Layer 9 of a small transformer language model trained on English Wikipedia (12 layers, counted from 0, width 64). Numbers have three digits each and are written without spaces.
Take only the direct path to the model's output, skipping the later layers: a vector added to the residual stream pushes a token's score in proportion to its dot product with that token's output vector.

Output vectors of the tokens that the questions are about. A number n stands for (n - 500) times 0.0042.
"ford": 429372025171463637549656450699437407530416268710558405305530736510635614476209600351384565652569875597179346472327616694631508600526850590347702513393369455488420368633562452796679602609437478
"ley": 395639368469531801536500467675471468564504276723581523336508744434500628434177651472473454720523812610550508649369700521679517566552858552374678349424338355514458393599427459619749586645401509
"ph": 496638338409463439555764471796491538473425259274515621616438725648427589552423477461423539579308632326484350239411737522671588097587732540527598383294325464614612256482577444441433561565460626
"ŏ": 798358416250673353716364481435303597625592214439227425469536707154433485606316355385661641734486529462333651504358490389710539347313606529286719297576272505197578520686356375656842743478523455
"ent": 570584642493418586702516452457453316577393570520594686676560715110576637508409426283538579650478362474356693564331512464581586612604627627478648295373124427655451621488465399610453442496595583
"ide": 859484442447492590565946494405226686695296479517610428350413782457650583568576397563497428612592524313338568257464551493558413320459798336500666399413504473567447529478201496683429526541480653
" Region": 619385339340543484512697456594474511624503522591417488422596584299570601432504462567474580568627503383287575545388545415490720402524440320543587449418550497380841425649465487474565483572740547
" Record": 416500292493604624624417471668475396406533471588491466372612618346434489456206604705592635504442552358326720500503362657500525412562635458537552408244497409476477331607321464715803481605669630
"å": 641530408355481319606575492620396643512529364766359556500623717464655473588380464282607419763417691340579601497534612493504626539355458547399630188528384275483550442673298238752552616526474594
" (1": 640317386494732524601650464510485652396548403571411478396673644539608572456487391441581537560517759585580633463542588412491465397434586524470527469526591454459632572696480462443641484664437467

Output weights of attention head 1. The head adds the sum of these rows, row i times number i of z. A number n stands for (n - 500) times 0.0021.
o0: 434517719635664461654500612598360601427450532432490633560551485712432551588350375485534557341652520515523524493705575473604603441315553616492469656516580542416779587458546503355177467552387485
o1: 531568357671340416735399553465563331464479552457581547454574365546408331735546576713540308569590607435375495557458267686435315580619274510468501683445498297575634595534645369504518583443370331
o2: 583325577543454482616479518343658353683471614519585380622665517406523595335552511551378557593627451691561548645536569422497469497590642493295487597510516564527695657206693513249777666409546544
o3: 411396445661496251554506342657390608354501619645629579378462420467558524570577607520484631588369496405556463637514523625645499621405364811342442583610446562572465589444520673420437555607419586
o4: 357617430308396590331483678681582304564605502639706610588534425507476299462606474444635587760308492630378563599390504672517466584529598509312450414269434220503604539441561474437388673402197600
o5: 427551518529275575461296330415571664735612531627524520529354522517529458523469682375568634468410500684505548498626395566633789522442460628580657408276296545491493465362464537418588618555347381
o6: 532277454468514364344472581603517443530507517487483350567324553568446370544509469515473466527463824406484537398462486577655166624229513482621974358615624411529466692599567472618401567689711623
o7: 501660268469609423664511336552596595390527428576480529281691560470636586391352477493575434571540658446518627721441365364670595537438554680235497451386583415516613444692588605494557135375544618
o8: 803608422364424522446473684522489222525395533538374626443293483741813514390529535385555570412664504551792588394607481527365442560408511621404181497626526526629323441567675322675504625451214523
o9: 491395291325327315448551461655667688563379458372694569426611638553547375497613395566662278411456407605649392570560618561477402463483394508568546497395390474534427601338417352279474564434544532
o10: 493484614483650399652610602271588640427577685294610485723590466511384460674818549419427557312484543471480521119292574371500488570478445520587611345470314532649572438296489433524438524419173510
o11: 640430491663511286382598377585379647608565551558497551389337280628494488449796358670612621644513603647496680400369566524408716647420455349501362626582454346362413385448486533543541321435587599
o12: 404448414573548492721554208529240658548528669513293545567405387612479656512433333477459539722509642589406453510427470626379407385649571596558698558341636418691533435740413447353281353176411529
o13: 242625579459428445560734289560562394453437812467426499501454342587527552632567561370570529455484729561435400366524382540558614469651700317385351550414540513593646476649473669517460773575603632
o14: 604432476370240687697559527631569655500669179564478361453515434722408524547501284609474548596629414524458538566651483602630542438413650400492557517358532498571578429495466499790358430728420605
o15: 502637456547566454495421713435487372376419487398414487401535531413400319558491561492415473749712361484519570489437610534497530423524519463639714442473465527453430328201731292479449498556513688
o16: 449409595471513444558518465527597581486666457561383624521425475611765653442456411500351442828355711544469666551612484266675526531547605406232551597545580452502284567382395567396549740441416316
o17: 236419590490412563587292282389648878545529340514421459364865615547701393336478678458586587524452329626442441528485502440231652376471425322722447587521617433445543524330492625413642473491219457
o18: 568484585402526711450312579547505774455557335339455432354372342384431418689438381308456673580272437517588680523695573409344439554484620574641362552619288608237336696474378684526277555545369605
o19: 551342499538647529472459516495531621467417376506466333551397609406557636592804399562561418502537757411409793535682388474490629524463308415629525426261472635505695375490530536665358398694530459
o20: 410446545525609715375520478430538492580487423711569588510536567355762449440461476302589506665462509469462558554489671723527665488671760428737787470512394525347674619355348707452438356302437427
o21: 167587529495431467605568515622272680617635338559599350547544391466409512611644495434216328429559616389488504488365407599735589567339312554490497647658483500667542629632565249402502469335725632
o22: 452639495436385525554598941328547426513456546760454538539486526640481496681480634693659455641430667554273573650560547327517459495542632555508358495404368499758511347445583502434527450633493650
o23: 475390549559595386485523470475513543561493422633379704424706367475448531428425455375678518518543620575499571582390515589574498580532658705429281497391380600377436488578456511716571482391282453
o24: 466555498433515279470389491445674677395437565554384731405376351494561362692400432436345598484430252407711546446560340604618501588538464614619640654655427283606733291535500537517554270576387551
o25: 662427400457431499483484385622346547661592372263456787670406620497523486410513686661277439291339404347329291418517523381555385526553634586323212551297494388430360516287589286576382473555596660
o26: 557877628699582492448424389464614529514405663584704376490387432524250578691390650585335531505526354284562680517461430366337347552441510347572740488393326557560568473463516419518313549403419627
o27: 535731436527445545505740745531436381528487461642422248500520411535431646632405734327339436362326499695417422306461729620603225477409476535152589533505625475492555484334629640439583350487280543
o28: 666536580531598479637640389304354551501301477485394328542231455382438400608424484366574429399448717289663422558386406458565517642325573512501446672508576618541333441590308351556515571712232609
o29: 434602539444293410497509450650562737639443702432391364545443557447534427647484340587579634380439244452415484657380455572427456664519484483525507344651654651409258475293479532706515491338532359
o30: 426565729511546674383528057516682704664392571340631403563536547685485697616666395404536689720513521705408400387472786605421393509454474650471402474518450315522285456396591505544444358457715304
o31: 609461410563552652550705462578641593506587536910434541434600489389518321676494478552352528252474449536438503243615673555559417556554545639593402389473501231290304531484484548626235534539130549

Each question shows a token from some text and the vector z that the head gathered there. A number n stands for (n - 500) times 0.0053.

"gra": 685383413647685472569513536542613479427586586438529545569627673621467676538494376619559491242566
Which of these tokens does it push up most? "å"

"ff": 625442502438492419503498519428516475461530562523428504512552476472522521479519499599475411421527
Which three tokens does it push up most, strongest first? "ph", " (1", "ide"

"n": 608530459518536533524363553368459490538510532515587488552506512395532485606610415440366404410530
Which of these tokens does it push up most? "ph"

"ing": 601503562469409451488465566395451447409459568518484449438644535490544584460487343533499445513562
Which of these tokens does it push up most? " (1"

" ": 559458530453470455480475572449457525479484511520417510487575511448530533410490483559495432403523
Which of these tokens does it push up most? " (1"

" based": 539476483416626549492485639408469554432493420496407482493447487394576562482516480568435393347525
Which three tokens does it push up most, strongest first? "ley", "ford", " Record"

"–19": 412649585614610639390482470375503554446541296495481475562591599376656573590384513357523531421497
Which of these tokens does it push up most? "ent"

"e": 481436465422465409445479449526431529492455455509393566383522603368501514536568435522489475491494
Which of these tokens does it push up most? " Region"

" company": 476491406400513540484436511509489481453434511522506441499508575360531453505532519527510423373498
Pushed down most: " (1"

"c": 473481426434525511513463567511476507525402558503500499501549529326515415520530508537496479402526
Which two tokens does it push up most, strongest first? "ide", " Record"

" as": 580447524497651460591374601452490547411502461500559510585499574418566417616450422584471387376481
Pushed down most: " Record"

"ly": 563574501457524586514334558425511453518439490533577478470595574405560467562596397403401396476431
Which of these tokens does it push up most? "ent"

"land": 512464509458476474590466494416504544415501488512402496428662514403579485484521445537496420395510
Which of these tokens does it push up most? " Region"

"'": 486626514490523366435404480385354512699621530413587498622442465525442703553457597556526371575620
Pushed down most: " Region"

"gin": 502470489356591411538499563399521509508488477475517517520508437364566513467516477500473406426511
Which of these tokens does it push up most? " (1"

" both": 602490590401566654564356517535437541337428402623471564654431710460509543593422385651484425240498
Which of these tokens does it push up most? "ŏ"

"as": 674418536429398407520457425377511516544553439513516382557577492355518565514456512402507484422412
Pushed down most: "ford"

"ed": 576361464376498512462443632552577501409503578528459605532606474458496604464557430522606516403604
Which of these tokens does it push up most? "ide"

"s": 556471489390458366558504384328535425481484519680437309487654611298564516614515555758535380378456
Which three tokens does it push up most, strongest first? "ide", "ph", " Record"

" a": 500393389406487552450499560447499496418443483470496440569512493393529554557516513508477482423582
Pushed down most: " Region"

"\n": 399503464510486385543574601569411537522326452561394574409611621267478458576546466532469493362557
Pushed down most: "ph"

" began": 521354429569630396642486688408481551384452454435485464595414488334524412690470477556423406348443
Which two tokens does it push up most, strongest first? "å", " (1"

" To": 448510470395531458544449518476490472535417527528519403500600522342624463531558503559515485411497
Which of these tokens does it push up most? "ide"

"ul": 691646689520481413492500256403338256373458535403601423625471445453570692700621283438657494159419
Which of these tokens does it push up most? "ŏ"

"den": 460491452501584487550512548462468509502487485509426559443601556367529462507518470605546484387538
Pushed down most: "ent"

" was": 548440515321606523511426520381503595405549400485463489449429507335534552432513504571491401461516
Pushed down most: "å"

" people": 486526486467588403593519528387463481425457482526412551477525497550542499562399483547478423416534
Which of these tokens does it push up most? " Record"

"per": 541390514601670468331434493386444502566571318538550420662380488276432603624487561471418410374401
Which of these tokens does it push up most? "ent"

" c": 665431477515649483579371640499547506413545556518541503578554570451538414567444405637487429396541
Which of these tokens does it push up most? "ph"

" and": 597485514439528617499408575464492531370459411583515553650550629410457532579426448635529508305477
Which of these tokens does it push up most? "ŏ"

"ine": 522440455393477419464443467491450491489478538519440528437507559423537524485534454519458487460531
Pushed down most: "å"

"ma": 570573494445570511525456550513467495417461430589477549604433593423497570548464459589473478246482
Which of these tokens does it push up most? "ŏ"